Layer 2 of a small transformer language model trained on English Wikipedia (12 layers, counted from 0, width 128).
A neuron's activation on a vector x is SiLU(gate . x) times (in . x), where the dot is the dot product.

Input weights of the MLP neurons that the questions are about. A number n stands for n times 0.0045.
n8 gate: 35 -29 -15 16 1 -9 -54 -28 7 -50 -20 -4 -47 6 4 36 34 7 45 1 10 -29 60 -63 -71 -35 -10 19 33 14 -29 -18 21 7 -8 -19 -11 8 29 -10 -2 -3 32 -9 -32 -40 21 3 -4 14 -1 4 28 12 -10 7 -5 -7 15 -3 18 -52 -20 -7 1 -39 15 29 1 23 -20 -38 -10 -7 -9 49 -21 -35 -20 -13 15 19 6 21 4 -28 -26 12 -6 0 -29 16 -3 -21 5 39 7 17 4 -12 1 -27 -30 -41 27 4 11 8 -11 20 -4 -23 -7 -44 -24 -31 -14 -4 -17 5 -8 -14 -4 28 40 -32 16 9
n10 gate: 12 -29 2 39 16 27 15 -14 -13 22 36 25 11 -4 18 -58 -44 64 27 3 14 3 2 -12 46 3 -10 2 49 -39 -59 -4 42 -21 20 10 9 -6 -8 3 -23 -19 -23 -46 14 -39 19 -62 -6 28 -30 19 -12 -21 7 8 25 -29 17 35 -1 -19 -14 -14 42 -35 -6 16 -34 -25 -1 -27 25 24 -36 -25 14 8 2 32 13 21 -18 -13 -7 -1 20 -46 -26 15 -30 -31 27 51 10 -21 -18 -30 22 35 10 5 13 0 -29 -39 -59 26 33 -43 0 2 22 -14 -27 -4 -18 -58 9 -3 20 2 -9 7 -13 26 66 52
n27 gate: 9 -35 41 -37 25 20 -21 -5 -35 -26 3 41 37 11 -14 -4 -3 22 48 10 18 -35 -1 -39 19 -23 27 7 6 0 -19 -39 10 -9 -6 -10 30 -54 -27 -33 -3 -20 -11 -30 22 -34 43 2 30 43 -18 -39 -18 2 12 53 -26 -60 -5 21 21 68 -37 -52 16 32 -14 -38 -5 -9 0 41 1 24 -53 -16 -10 -1 4 -13 -56 18 -51 13 -9 20 -28 -7 -25 39 33 -44 30 -18 -40 33 -30 -21 -1 26 -10 36 15 28 17 43 -14 -29 29 -10 32 16 3 -11 -22 -13 39 7 -30 -27 -28 -15 18 16 11 11 -37 23
n30 gate: 12 -13 13 2 15 -9 -3 -17 21 -23 -61 -36 12 29 22 -6 -10 23 7 -18 -14 38 6 -54 0 8 -7 49 16 28 12 16 -7 8 13 -23 -11 -11 -22 -15 24 -3 -27 11 15 12 -30 -34 1 -29 -21 -7 -8 11 0 -11 -29 -7 -8 -12 4 -38 -13 -39 43 58 -23 -8 4 33 5 36 45 19 -1 -32 14 21 9 27 -71 18 -7 -38 19 24 -32 -7 18 18 -17 -23 -47 5 -3 -17 -20 16 1 -23 3 9 -9 12 16 -22 21 -15 59 -23 -7 -25 -32 -40 -25 -9 0 24 -11 37 -31 22 -6 4 47 32 16 -6
n154 gate: 21 5 -22 22 22 12 17 3 -32 -39 6 -30 46 14 37 -29 21 44 2 16 26 1 19 -12 2 2 26 -11 22 -22 8 1 24 3 -35 4 35 -21 2 -13 12 24 18 35 -1 -2 8 -17 24 14 5 16 -32 28 8 -3 -18 -17 -8 -11 29 -20 -12 -10 -9 14 -15 7 9 -4 -2 -49 20 8 13 -30 14 24 -4 52 16 -7 -4 0 -25 16 -1 -2 -5 -35 28 -1 -10 1 0 24 1 -15 60 15 5 5 12 7 13 -2 21 10 -1 -7 11 8 -40 19 -11 0 1 6 2 13 14 7 -15 -25 -9 -14 24 47
n167 gate: -2 -7 58 -27 -5 15 24 2 6 -27 -18 32 -1 -19 -14 -6 9 -41 -13 -24 -12 -22 15 -62 -3 -42 -16 -27 -26 22 -14 -10 -28 5 -20 17 41 4 45 -1 -31 -52 -15 -37 -1 -13 -18 23 19 17 34 -45 -30 -7 32 1 19 -25 -12 3 -24 -4 26 5 36 8 9 42 -1 25 -22 11 -40 33 -23 26 -24 77 20 -11 -27 20 39 -9 -10 -20 37 -40 17 26 -23 15 9 -14 -43 31 -37 36 -4 -10 38 19 -31 34 20 3 -21 11 -7 40 34 -14 16 -20 41 23 -22 -34 21 -19 -36 -1 -11 -57 -16 29 23 17
n175 gate: 46 31 14 -21 -28 30 -1 16 25 -24 4 -15 -12 -12 -8 35 -6 -39 -35 -1 -34 -40 29 -17 -17 13 4 31 -12 41 -5 3 21 14 25 19 -10 29 10 10 33 -10 21 -14 -3 42 -2 2 -22 -13 30 -8 30 -4 32 22 -1 34 -32 -1 -38 -14 -6 -9 45 -32 -6 -22 -35 7 7 15 -3 -40 15 -17 -7 23 1 -11 15 -17 -25 16 -5 -11 21 -7 15 -8 3 28 4 -35 -61 -15 4 35 -9 -3 -35 14 10 8 -20 9 31 28 0 15 11 -9 -2 -28 8 -17 11 -11 5 -3 23 6 8 8 2 4 -21 54
n244 gate: -2 -17 13 8 -20 -26 14 6 -23 -12 -11 57 16 1 22 6 9 69 -30 30 6 28 34 -11 -18 21 -24 31 45 -39 -9 -42 -23 39 -33 -6 -10 27 -21 7 -1 23 34 -31 19 10 12 0 11 10 36 -55 -4 3 -30 -4 6 -32 33 39 -14 32 -24 -32 15 -16 -39 22 20 33 -19 39 13 -22 -38 12 26 0 -18 -34 15 -17 -6 16 11 -31 28 -17 31 24 -27 15 18 -15 -5 -2 -10 -20 7 -23 3 -1 -11 -12 21 3 -2 -3 26 4 16 -4 -25 3 20 36 -9 21 10 -10 -20 -31 -21 24 3 1 24 15
n264 gate: -29 -58 19 -3 -3 -5 -6 20 20 -28 -26 25 -11 -6 34 -7 4 5 14 -18 -22 -38 15 -23 -25 19 -32 39 -9 -16 -68 8 -33 25 -7 7 17 26 14 -5 42 -26 -5 -7 22 5 -19 -26 -29 47 19 -52 -17 15 -16 -10 -4 -3 -9 22 -7 -27 -1 -68 24 12 -17 15 62 33 24 -19 15 19 -24 -25 -6 57 38 -9 -6 -2 -22 -36 -38 -43 66 -54 39 -2 16 7 -37 1 -5 36 16 29 12 -35 5 -15 10 9 8 3 18 -21 -7 18 23 -45 -20 30 35 37 -6 -18 35 31 -16 17 -26 -51 -7 28 5 35
n345 gate: 32 -37 16 4 -17 2 12 -41 36 2 -25 -33 -18 -30 9 5 -23 -2 13 -24 18 22 -7 -11 -14 -8 -35 44 44 25 17 -14 -3 37 -16 -10 -14 12 29 20 -21 -41 -24 -25 -1 21 -25 -21 -15 26 27 -6 -8 -24 -23 31 25 -8 30 -45 58 -43 33 7 31 24 -22 -16 -6 19 28 7 13 15 2 12 -19 22 35 25 -6 -4 24 -3 -27 -35 -17 12 -1 29 -27 -23 -38 -8 -12 -25 14 -12 -23 -13 -27 -41 31 6 12 7 11 -14 -18 -4 4 -5 -11 14 32 -19 -10 35 -21 4 -6 -7 -6 3 -19 27 42 28
n386 gate: -8 -29 20 7 -27 1 -28 -4 -11 -31 -26 -4 -13 1 18 -23 1 -1 -6 46 32 -63 3 -40 3 -35 -11 -10 29 -3 7 12 -11 27 20 16 5 -9 -16 -32 12 34 -11 -9 7 -28 3 -11 -4 4 18 -11 -21 45 -7 -17 12 -9 -7 -3 47 5 26 -36 10 53 -20 -29 18 9 -14 26 -2 -36 -20 13 -24 23 -40 5 0 11 -4 40 -8 17 -22 -1 27 -32 35 47 -28 -52 -11 29 -16 15 33 32 -12 -40 1 4 58 3 -8 -16 13 56 2 -46 -28 10 -34 23 -12 -43 -28 12 -34 -64 30 -2 0 -12 -1 -4
n398 gate: -21 -25 15 17 41 2 -34 -27 19 -6 26 -15 -27 8 23 5 12 -41 -23 18 14 -42 10 -51 5 -23 17 8 11 -13 -34 28 -24 23 -34 -45 -7 -15 -8 -35 6 -4 0 20 -11 -36 48 27 -9 -4 11 4 9 -19 -7 -14 36 -7 -30 15 22 -4 3 -39 42 21 -35 12 20 40 -29 26 -22 -76 -10 -20 -21 -2 -54 0 -21 -8 -12 -1 36 8 30 -3 36 10 -20 -22 -22 -37 -13 3 -35 -5 82 -16 -37 13 9 -5 21 0 -19 2 1 49 15 -25 12 -16 21 -15 13 -74 -12 -13 -26 -14 -41 -8 -29 1 -6 -6
n415 gate: -27 1 -3 8 -7 21 -17 -24 0 10 -20 17 -43 27 9 -14 -4 29 16 27 38 0 -13 -15 0 -30 2 18 1 1 22 3 3 11 -42 19 6 -36 -20 -38 1 -28 -12 -53 29 1 43 -42 20 31 10 -10 -23 3 4 5 12 -48 51 24 38 46 52 -9 35 18 19 38 -73 23 -14 -6 -35 -25 -5 30 -28 -29 -15 6 -25 -19 -39 -2 34 -13 50 -10 -1 34 2 19 28 -19 17 1 -6 -1 -5 8 9 9 -21 13 29 -12 -49 -18 -10 -27 14 -22 20 -11 3 -2 9 -54 37 -16 -37 5 8 14 -45 -42 -10 2
n493 gate: -24 -3 8 -23 8 5 3 -29 -34 -5 -18 -27 -25 3 38 10 -25 12 2 19 -9 -25 48 -36 -10 -16 20 55 20 2 11 24 19 -13 -4 20 9 -9 -32 3 36 -52 10 -7 -7 13 -41 -13 -5 15 26 4 43 -21 -17 -7 14 -10 2 39 25 0 18 -11 15 20 9 1 17 7 21 -5 -4 -3 22 -48 15 32 1 52 -55 24 -19 -30 7 19 14 -17 0 34 14 21 -13 -10 -11 33 26 10 -22 22 23 -3 22 21 21 -10 25 -5 7 25 -27 -13 -38 -10 -27 -2 -15 3 -13 37 15 -7 -22 23 28 40 -10 10
n8 in: -1 14 -16 4 -39 19 -5 45 -11 21 -3 12 4 44 9 24 -8 26 -23 -16 -9 -33 4 -2 -23 13 -4 -12 26 -9 18 39 29 11 27 -28 0 -5 12 10 13 -19 18 -31 -12 -11 4 22 -18 -19 45 23 -25 -9 21 7 14 -22 9 -23 38 -3 21 -12 -11 -5 -8 8 33 -6 25 -22 -1 -25 1 9 -29 -6 -17 30 26 40 8 54 -2 2 -20 -1 -27 -10 6 5 39 -19 1 1 4 -15 37 -13 -59 36 -26 -10 11 7 13 27 11 -19 -4 -14 -14 -25 -19 3 3 15 -19 -36 -7 -15 -11 10 -5 26 30 5
n10 in: -5 9 -12 19 4 -1 -8 15 -28 -9 13 -17 -1 15 -23 53 -2 -24 1 31 -5 -23 2 -20 11 -21 -9 22 5 -4 43 52 -31 18 18 6 16 22 -14 -36 3 5 -9 -14 -8 -8 -36 6 4 -19 -11 -21 -48 23 8 10 -33 13 12 -16 -9 1 -11 32 -27 13 -12 3 10 -18 -10 25 -37 -47 -3 13 40 -5 28 30 7 -32 17 -3 -13 -4 -11 17 37 -24 5 18 -14 13 -18 10 -18 3 36 -29 54 41 -9 -7 3 26 -26 -21 -9 -21 23 44 -3 16 1 3 -14 -27 35 -9 -3 -10 -14 -33 6 -55 3 29
n27 in: -18 -1 -45 26 -10 -18 11 18 35 -12 -25 5 -13 -25 -4 37 -26 -34 1 26 23 -18 18 16 -11 -76 8 38 6 8 36 37 -15 22 27 11 -41 -26 -3 -14 -6 -14 23 -13 -27 -9 -21 6 -30 7 7 18 -6 -10 -1 8 -22 16 -45 10 -27 -6 -11 3 -18 -4 -1 -1 -3 -3 30 -2 -28 15 18 -10 -10 -10 -6 9 -15 -44 -10 -15 25 12 63 -29 12 40 29 13 -11 -30 -43 38 -1 -12 32 7 -18 11 27 36 -36 12 -8 -11 -52 -4 13 -6 -50 27 -7 -12 -27 3 10 1 -8 -9 7 22 2 -50 -22 20
n30 in: 27 -14 21 -22 22 6 -26 -5 -1 -4 -3 -5 9 22 8 -31 -27 2 22 11 9 -42 25 -9 -4 -11 53 -27 -45 14 -9 12 -23 34 -21 8 -12 -4 -3 21 -17 19 -2 35 8 1 20 -34 -47 7 -33 -17 48 -15 21 -21 3 -11 -12 26 11 8 14 -26 -18 32 25 -39 18 56 -19 -49 -32 -26 -11 -8 16 -1 -22 10 -19 -3 28 15 -7 66 -28 3 -30 2 -2 -1 -26 -9 18 5 8 -10 9 -10 7 15 -23 31 32 1 10 -30 1 17 17 -15 5 -3 34 26 -1 -30 5 -11 -42 1 -26 1 0 -24 -28 -7
n154 in: 4 18 -22 14 22 8 17 -5 -24 -9 -4 -6 -25 -17 14 16 -15 -51 3 -20 19 -7 -4 7 -29 -10 -15 16 11 12 10 12 18 -32 -11 16 -2 -20 22 -15 15 12 10 -2 -14 7 4 21 -25 -3 17 -5 -7 -8 -29 -2 10 9 13 -18 -12 2 26 -10 9 11 8 27 12 -12 -6 -6 -25 9 -16 4 -14 24 -18 -27 -13 -49 1 24 36 -37 -14 43 -14 14 18 -2 20 -3 -6 20 6 11 -8 -9 8 1 -14 28 17 12 24 11 18 40 3 23 -12 -15 -10 5 -30 14 -14 -16 12 9 24 -5 -5 22 -30 19
n167 in: 45 -12 49 36 -4 14 19 -20 -17 6 -65 -4 -11 -47 27 -1 -1 14 13 -19 -27 -39 -9 -11 5 11 -42 -25 -13 -10 4 10 -22 -14 0 3 24 20 12 17 7 -3 2 19 8 -1 19 41 -67 0 -13 -13 31 14 -33 21 -24 4 -25 7 25 7 38 -8 4 -27 -20 8 32 24 95 12 14 -18 -20 4 11 -14 -3 -11 -3 -1 1 5 -21 -35 7 -2 -7 3 8 -7 -15 -9 11 -12 5 -19 29 -22 3 -19 13 15 15 25 16 1 12 -26 23 18 -15 4 25 -5 12 15 -36 36 -9 -22 15 -23 -5 5 -13 13
n175 in: -26 -12 27 12 -24 12 21 -21 -11 34 -27 -42 22 6 31 -1 -54 7 19 -22 4 6 1 15 -23 23 -1 6 6 -45 -4 -1 -22 11 1 -1 3 7 -20 24 9 -17 11 -10 -26 -10 -23 18 -9 -24 23 -4 13 -14 10 16 21 -7 -14 -2 9 2 -4 2 -42 11 44 -9 -9 -3 -13 27 -3 6 -23 13 -23 -15 23 3 -8 -29 -28 8 -20 -8 -16 12 -41 -26 -1 -8 -43 -6 -10 -9 -8 -6 -22 -38 -1 -24 -31 27 46 7 -1 -35 -25 8 11 26 -18 30 -23 6 -24 30 23 -25 46 -7 9 27 1 -28 -27 5
n244 in: 6 -7 -7 -1 27 17 34 -11 -11 -46 29 13 13 8 0 -25 12 -29 23 29 4 -22 12 -19 -23 13 21 5 -10 2 5 2 17 10 0 -17 -19 8 1 24 57 29 -21 -12 -32 -35 17 -17 10 -11 -2 6 -16 26 -33 -24 2 9 -23 -5 -7 21 -1 -33 -14 0 45 -17 3 -16 4 -3 12 8 -2 -28 9 -39 20 -29 -22 -2 -12 15 48 3 -17 24 11 20 -21 -31 -4 17 -15 -14 25 10 11 4 37 -6 16 -50 12 -23 1 -7 -2 -19 26 1 54 16 -18 -13 -2 28 -7 14 -22 -8 4 -5 -1 -2 -39 -1
n264 in: 14 11 13 -3 -8 -1 6 -27 2 8 -19 23 8 22 4 -13 27 29 -9 -3 -49 8 -32 0 -36 2 -16 38 16 -61 -6 -14 -10 32 12 -9 -29 39 -22 -14 -29 7 -33 -59 -42 34 6 -24 9 13 33 -5 -4 -31 27 -14 -20 36 -10 -36 17 -14 12 36 6 14 28 27 4 -20 13 16 33 -5 -4 -26 19 -13 -37 0 -13 -42 -43 34 -16 1 38 -14 -16 -24 3 22 -18 10 15 14 -4 -6 -30 19 -29 -24 -6 -39 -19 14 -23 -35 22 32 12 -15 3 21 -17 14 -3 -16 43 37 23 10 -22 1 -44 -10 -4 30
n345 in: 7 -17 -4 2 -22 7 8 -21 18 22 20 -20 -27 -20 -15 23 -6 -8 29 -16 29 3 -21 -38 11 -42 27 -30 5 19 -34 4 30 8 15 -3 -15 -9 -5 17 -46 -24 9 -3 18 17 -11 -32 28 -28 -14 18 -7 21 27 -9 28 20 21 3 11 1 -11 14 -28 -4 7 20 -26 -19 -5 -13 -34 26 32 -54 -48 25 7 8 6 7 14 -1 -35 -3 4 -1 -19 -4 -18 11 19 -18 12 7 -4 -5 -9 -10 -3 -12 1 24 -16 52 39 -29 -5 19 -9 -27 5 1 -16 -40 -45 -28 -60 -33 -11 7 36 16 -9 20 29 -13
n386 in: 8 30 -19 21 -4 -22 26 -17 -10 -56 10 8 12 -24 11 -4 -3 18 -11 20 23 16 21 -19 -15 -10 9 -1 -16 -17 27 -1 6 -25 -23 5 13 39 42 -11 38 14 16 46 8 -4 -36 2 -25 -49 20 19 -20 5 -5 -67 -17 -8 46 22 21 31 30 -5 -30 25 -11 -1 -16 -11 1 31 -2 27 -36 -7 -11 5 8 -10 16 -11 4 13 3 10 -28 24 -29 19 20 -13 -32 -8 57 3 40 -25 1 -15 3 5 -14 5 29 -25 23 -41 -25 27 -14 10 -6 -31 -54 14 0 20 2 23 -13 11 -8 -12 -13 31 -1 0
n398 in: 7 -27 7 -10 3 16 -2 13 -14 39 8 -33 -15 4 11 -23 1 -1 5 50 10 9 9 14 25 -3 -26 3 21 -20 -27 39 30 -47 -13 -16 8 33 35 18 9 -8 -18 4 -17 -14 -53 8 -9 7 0 -18 15 -24 -13 -17 -19 43 -27 -12 -20 -55 6 -17 3 -3 -3 47 27 31 11 11 34 -11 1 -8 28 50 15 1 3 39 22 -38 -26 1 -31 19 0 22 -33 -3 -43 7 6 26 -1 -4 -4 -43 -40 -31 -21 -22 -51 46 38 -7 -34 21 15 15 11 18 -4 20 -31 -2 0 1 -1 -33 -10 -5 2 -27 -31 10
n415 in: 41 -34 -17 28 21 8 10 13 -13 -43 -1 9 33 -33 18 -21 -9 -11 24 -38 19 31 3 26 4 6 -3 -3 -22 -15 11 -44 -13 15 -32 21 -21 -19 -7 13 -29 1 -75 -1 6 5 42 -33 3 -5 -3 -37 -10 9 -2 -21 -6 -15 -28 -12 14 -3 34 -12 -14 -33 -4 -14 -11 -18 30 -38 -2 16 -28 8 -45 -20 7 19 1 -13 14 6 -8 1 4 15 -22 -33 19 -34 -29 1 8 -3 -3 16 6 14 8 3 -16 -14 10 50 -21 8 -41 -8 46 4 49 -42 -36 34 -23 18 -28 -12 -23 36 23 24 -29 -11 0 6
n493 in: -34 22 -17 -41 -9 19 13 10 16 45 -14 -22 30 28 -27 12 34 -1 -36 1 -18 16 3 -13 -10 1 10 -3 -13 -40 6 -15 32 -20 6 -12 -59 -1 22 -17 37 4 15 -12 -9 34 -57 18 -2 -1 8 28 -21 -20 -5 -11 -13 40 -49 -3 -6 -14 -22 3 -9 4 -22 -6 47 -13 28 -18 -4 3 10 -5 21 30 6 3 -13 -15 -17 -39 20 35 17 12 -6 46 -58 -21 34 18 -11 21 -2 -19 -76 -1 -12 -5 -1 26 -16 5 50 14 -12 -37 -18 -13 -2 1 3 -10 16 3 28 0 9 32 24 23 -11 -50 0 -16

Each question shows a token from some text and the vector x that enters the MLP there. A number n stands for n times 0.059.

"ran": -10 -8 -4 6 2 -5 5 15 2 -3 8 14 -16 -19 14 -10 -20 -3 2 -20 20 13 -4 37 5 37 3 7 10 -5 2 8 4 -13 19 -15 6 -16 -8 1 1 31 11 -11 -27 -45 17 43 11 -22 -15 16 -27 5 -16 -2 19 17 -1 -20 7 -29 5 -5 14 29 -2 -26 36 34 -20 -21 7 7 5 4 29 1 12 34 25 12 0 -24 7 6 11 13 37 4 -14 -8 3 8 -12 3 -2 -10 -2 2 -20 -30 -28 34 -7 -7 -29 -1 -10 -14 -30 -10 -12 13 -5 -11 5 1 26 21 26 7 2 10 17 -27 2 -21
The most active neuron and its activation: n415, at about 0.42

" ": -14 1 0 4 -11 8 -12 3 8 13 16 -12 2 -5 -7 19 -13 -14 -9 -1 -8 13 -5 20 -8 4 -14 -6 -17 -42 -8 10 14 -2 5 2 -7 18 -3 -11 -4 -1 -15 46 -26 10 -13 14 12 25 13 3 -3 6 0 22 -10 -8 -17 -26 -9 -9 -6 13 -44 5 4 17 14 28 16 -12 2 -8 0 5 -6 1 4 -9 13 -2 13 -24 -11 -3 -8 -11 -7 -7 9 30 -6 -13 6 3 -5 8 5 -26 -10 35 -4 20 1 -26 2 4 -20 2 23 -5 3 -1 0 3 11 -6 14 -4 -18 -2 -5 -5 5 -9 10 -5
The most active neuron and its activation: n244, at about 0.5

"up": 8 1 -1 15 -3 20 11 -5 14 -23 33 23 -34 6 -1 7 -23 -22 -13 -3 -34 -24 -8 10 0 -45 7 -10 -12 -4 0 -5 -23 17 21 -7 8 7 37 16 -8 32 1 14 -4 -37 -16 12 -26 1 -6 4 9 -12 2 -3 12 2 -12 16 -22 -30 -26 -13 -28 21 0 -6 -3 -2 3 21 -27 -4 -12 12 -8 -43 -20 -20 12 11 -39 4 14 10 -9 20 -9 -2 -26 -4 32 -8 -3 20 -10 0 25 -8 9 5 16 1 14 9 -47 -28 -9 8 18 0 34 6 18 -7 3 14 -31 -17 8 18 18 25 14 -5 -5 -16
The most active neuron and its activation: n27, at about 1.8

"Y": 33 13 -20 9 -6 10 -8 14 -14 27 18 -22 -7 27 -3 8 -11 -45 -5 3 -16 -14 11 11 -10 -12 4 11 -6 1 -17 7 -2 10 23 18 -11 -14 -4 -23 -36 20 -5 14 -5 23 -1 -16 -2 -10 -28 3 16 -9 -17 -30 0 -7 -8 -7 7 -7 31 -9 -13 16 -13 -2 3 13 -12 0 -16 4 -9 1 20 -8 -22 0 -14 -22 18 -25 -28 20 0 -5 11 -6 -10 -8 -42 -15 30 -3 16 -10 -12 -22 7 -5 14 5 -4 8 -7 24 -19 -5 14 2 -11 9 21 -33 -16 -18 -26 18 -9 -11 23 9 25 -4 10 -21
The three highest activations, in order: n30, n398, n345

"ag": -7 -3 -2 9 -14 -10 11 14 -7 -22 -17 0 4 0 -7 -1 -17 -14 9 -4 -34 -12 3 21 0 -7 2 5 -14 -6 -15 -45 -20 32 -40 -1 -9 -20 -1 11 -38 -1 24 -11 47 -33 11 16 5 -19 -16 12 4 -1 -3 -9 -16 28 6 -1 4 15 7 -12 -40 -12 -5 1 38 -3 26 -8 12 3 17 16 13 -11 -21 -27 41 -21 -19 38 1 7 -1 -16 16 6 6 -2 -4 -23 17 14 46 6 18 19 -27 3 2 -4 -1 0 4 -6 21 7 3 -18 -7 10 -10 -2 10 21 -6 -4 -51 4 2 8 -46 -13 23 -2
The neuron with the highest activation: n386

"A": -35 -3 -38 11 14 11 -6 34 -22 -3 16 -5 0 -11 -8 8 -46 -9 0 -14 6 22 9 36 3 18 -1 15 -4 0 -4 -20 -19 -13 31 -5 1 23 12 -1 -6 14 -15 -9 27 -27 -5 -7 4 0 -39 -21 -1 6 -30 -3 4 2 4 -9 4 -4 -6 38 -3 -20 2 24 26 -16 9 5 -1 2 -31 -25 25 1 46 21 17 -16 -5 -26 -15 -5 -36 -1 11 15 7 1 6 24 -2 -15 3 -3 16 -22 11 7 -15 19 -2 22 2 19 53 -15 -7 3 -1 4 26 -3 -2 -22 -6 -12 -2 1 1 -6 -6 -3 7 -18
The neuron with the highest activation: n10

" used": 1 37 -1 -10 4 -3 -10 9 -2 23 -2 30 -2 -7 6 -18 14 -4 -12 0 10 4 2 12 9 18 -13 -13 18 8 3 16 -4 7 39 -4 -40 -5 4 13 -7 -12 -18 9 -4 5 3 20 8 -28 -19 -5 -1 -8 -2 11 -8 -21 -25 3 21 0 -17 28 -34 -19 -15 -6 -3 -21 -16 0 2 -45 8 6 2 -5 10 9 -1 24 21 5 -7 0 10 -6 14 -15 8 1 2 6 9 5 17 4 11 2 8 31 -15 -18 8 4 8 -17 -29 21 28 -3 1 9 8 15 3 -29 -5 13 -21 23 5 20 16 1 8 -11
The neuron with the highest activation: n154

"av": -7 3 0 14 -26 5 11 41 4 16 -5 -19 17 39 -5 3 -26 0 1 1 -2 -28 -2 7 3 -20 -7 -4 -12 -4 -3 -44 27 11 -6 6 16 20 13 -10 27 -17 15 -1 -19 3 8 30 -9 -9 -1 5 -19 14 8 5 -5 -5 -16 -13 9 30 18 32 23 -20 -8 8 -5 1 59 7 -10 9 21 9 -19 -20 -10 -14 5 -9 -5 3 21 36 22 11 -15 2 5 0 10 -34 -9 18 5 -8 0 10 -18 9 -19 44 -13 23 -2 -28 -20 -16 1 24 27 -5 -15 9 2 4 17 -22 -5 7 38 23 9 -30 -32 0
The most active neuron and its activation: n27, at about 6.3

" ent": -13 24 10 -8 -26 21 7 12 -25 10 26 1 -7 -15 25 22 1 15 17 13 -23 -41 11 -5 -1 27 9 1 4 -12 -10 43 13 5 -21 3 -23 14 30 26 -46 18 1 -8 -29 -15 8 -13 25 -5 8 9 42 -16 -8 -6 2 9 5 16 5 -22 -7 11 -49 -8 -23 5 -8 -13 -13 -6 -17 11 -3 -2 -24 6 15 -27 6 46 -8 -1 -10 -19 2 9 9 4 -2 -12 -15 -2 -17 -12 -4 -10 -24 16 -8 22 -8 8 -6 2 30 -6 -14 -3 14 31 19 1 -10 -9 -17 11 3 25 -14 -4 27 -1 2 -1 6 -10
The most active neuron and its activation: n8, at about 1.1

"ru": -25 -4 -18 25 2 1 2 30 5 -26 -7 -11 -13 12 7 -23 -12 -7 7 -5 35 -11 -11 21 5 49 14 11 -6 6 -9 12 -13 -42 -14 6 32 19 16 -22 -29 -16 14 -9 7 2 -20 5 -2 -1 -13 22 -11 28 3 -5 -8 8 -25 10 -9 21 -6 48 -20 19 -3 -13 2 -6 -1 -11 -10 0 -1 -16 14 19 -4 -3 10 16 -26 -36 3 22 -3 11 -26 8 18 -10 44 19 -4 -9 -11 -16 29 -6 -4 23 -3 26 -3 -11 7 -8 -5 -22 -16 -11 -8 -6 26 0 16 -10 16 -6 -10 -20 15 51 -15 13 -2 -9
The neuron with the highest activation: n264

"7": -11 12 -50 18 8 16 13 -28 -5 12 0 -14 -11 -4 0 -6 37 -6 -6 18 3 7 -43 -1 -8 3 14 4 -3 1 -1 2 8 12 4 -2 5 -7 7 0 10 24 5 -4 8 -7 16 11 3 -18 -3 26 16 10 -21 3 5 -4 -24 -14 7 -28 -20 30 -18 -10 6 -14 3 11 4 -4 15 -1 5 -17 -1 6 -18 -19 7 -19 1 8 8 -3 -3 23 -1 17 -2 16 9 35 11 12 8 6 19 -12 -23 39 19 29 -5 -8 -2 -6 -12 -1 -13 14 -15 19 -16 -10 6 -4 -1 7 21 -1 -8 8 -2 22 -2 -18
The three highest activations, in order: n154, n415, n30

"Le": -16 3 -13 1 -18 6 17 0 1 -27 10 -15 -6 -8 -1 -9 -23 -24 0 24 6 16 -2 19 1 9 -18 -16 -10 8 -7 -3 -3 -8 15 1 -46 -2 -4 -17 -13 -3 15 16 -5 -1 -3 1 24 5 -4 7 -20 9 -11 -2 -26 24 -45 12 16 -17 37 42 -25 -13 -7 -1 -9 15 5 -18 14 0 -5 -32 17 19 -7 34 0 16 -7 -17 27 2 26 17 4 -1 -9 -20 -11 -4 4 1 -25 -23 14 -22 7 -29 10 25 -1 1 -14 -7 13 -27 3 39 -20 8 9 -21 -31 21 14 -11 -10 -4 18 -3 -21 3 -17 -37
The most active neuron and its activation: n8, at about 0.28

" f": -33 19 -12 -3 1 -13 14 -13 20 -12 3 3 -5 6 -29 -14 -20 -27 29 26 27 11 19 47 1 12 8 3 -13 -8 -3 7 15 18 -11 -7 -5 19 25 20 -33 24 -1 20 -10 5 0 6 30 -21 -8 25 17 -6 19 -4 1 13 7 16 -8 -10 -14 22 -26 -16 -5 15 47 -25 -2 2 -8 -4 -13 5 -24 -11 -12 -26 -9 3 -4 4 -37 -23 -12 -21 5 -13 4 10 -9 -11 21 -26 -13 6 2 -22 -13 -2 -6 -1 -14 22 22 5 -16 -16 2 15 10 -7 -20 4 -12 -2 13 10 5 -12 6 -6 -2 8 4 -22
The neuron with the highest activation: n167

" Ev": 3 -2 0 -7 -7 29 3 -5 -26 30 -10 -2 -18 1 7 0 -6 -24 15 8 26 0 4 23 -10 35 20 14 -12 3 -14 8 2 -4 3 20 -13 -30 -18 -22 -17 41 -18 14 -25 -22 19 5 27 -34 28 -4 15 0 -5 -1 -8 -3 -24 -28 -4 38 7 29 -9 23 4 0 30 -4 2 6 -14 14 25 -27 -22 -20 -19 -10 14 -7 -4 -14 -9 -10 11 -5 -17 8 31 -12 -12 -21 17 -8 15 -16 0 35 9 -28 -12 6 10 5 5 -23 -11 -11 -16 -7 2 -18 -4 18 -1 3 16 4 2 11 20 25 3 -22 -17 -28
The neuron with the highest activation: n415

"j": 34 -18 7 7 2 5 5 -1 1 -21 5 -8 -18 30 -10 1 -27 -18 -11 6 -30 -16 -24 9 7 31 0 3 8 9 10 17 -8 -12 29 4 23 6 2 -17 14 18 -3 5 -12 14 -10 22 -35 3 -5 1 24 12 -13 -6 28 -2 -32 5 -19 -12 6 23 -35 -27 -2 -33 17 -9 27 -9 -32 10 -7 4 25 -30 9 22 5 -29 -1 10 -1 28 8 -11 6 8 -3 -8 -8 21 -4 -11 6 -6 -7 7 2 -12 44 -9 -17 -12 -32 -44 1 -45 5 20 6 -9 1 1 4 -2 -2 8 14 -9 30 -4 22 -8 -15 -16
The neuron with the highest activation: n345

"ed": -1 31 -10 -17 0 11 13 13 -6 -9 43 -1 25 11 -21 -14 8 -31 7 11 8 -21 0 -6 6 -27 -3 7 -13 -10 5 8 16 -6 -12 26 27 3 33 -10 10 -2 -14 -8 20 -19 -16 -3 0 -8 4 -2 -11 -2 18 17 -12 -19 -30 -8 -6 1 18 33 -26 7 -18 -8 38 0 12 -5 -19 -6 -12 23 5 4 41 -1 -10 4 1 6 -6 12 23 -2 -4 5 9 -6 -3 4 4 10 27 3 30 9 32 37 -20 16 -1 1 6 17 -32 -1 34 -2 6 -3 -18 -1 9 -31 4 1 -15 19 -1 11 -4 -15 -1 -16
The most active neuron and its activation: n27, at about 1.7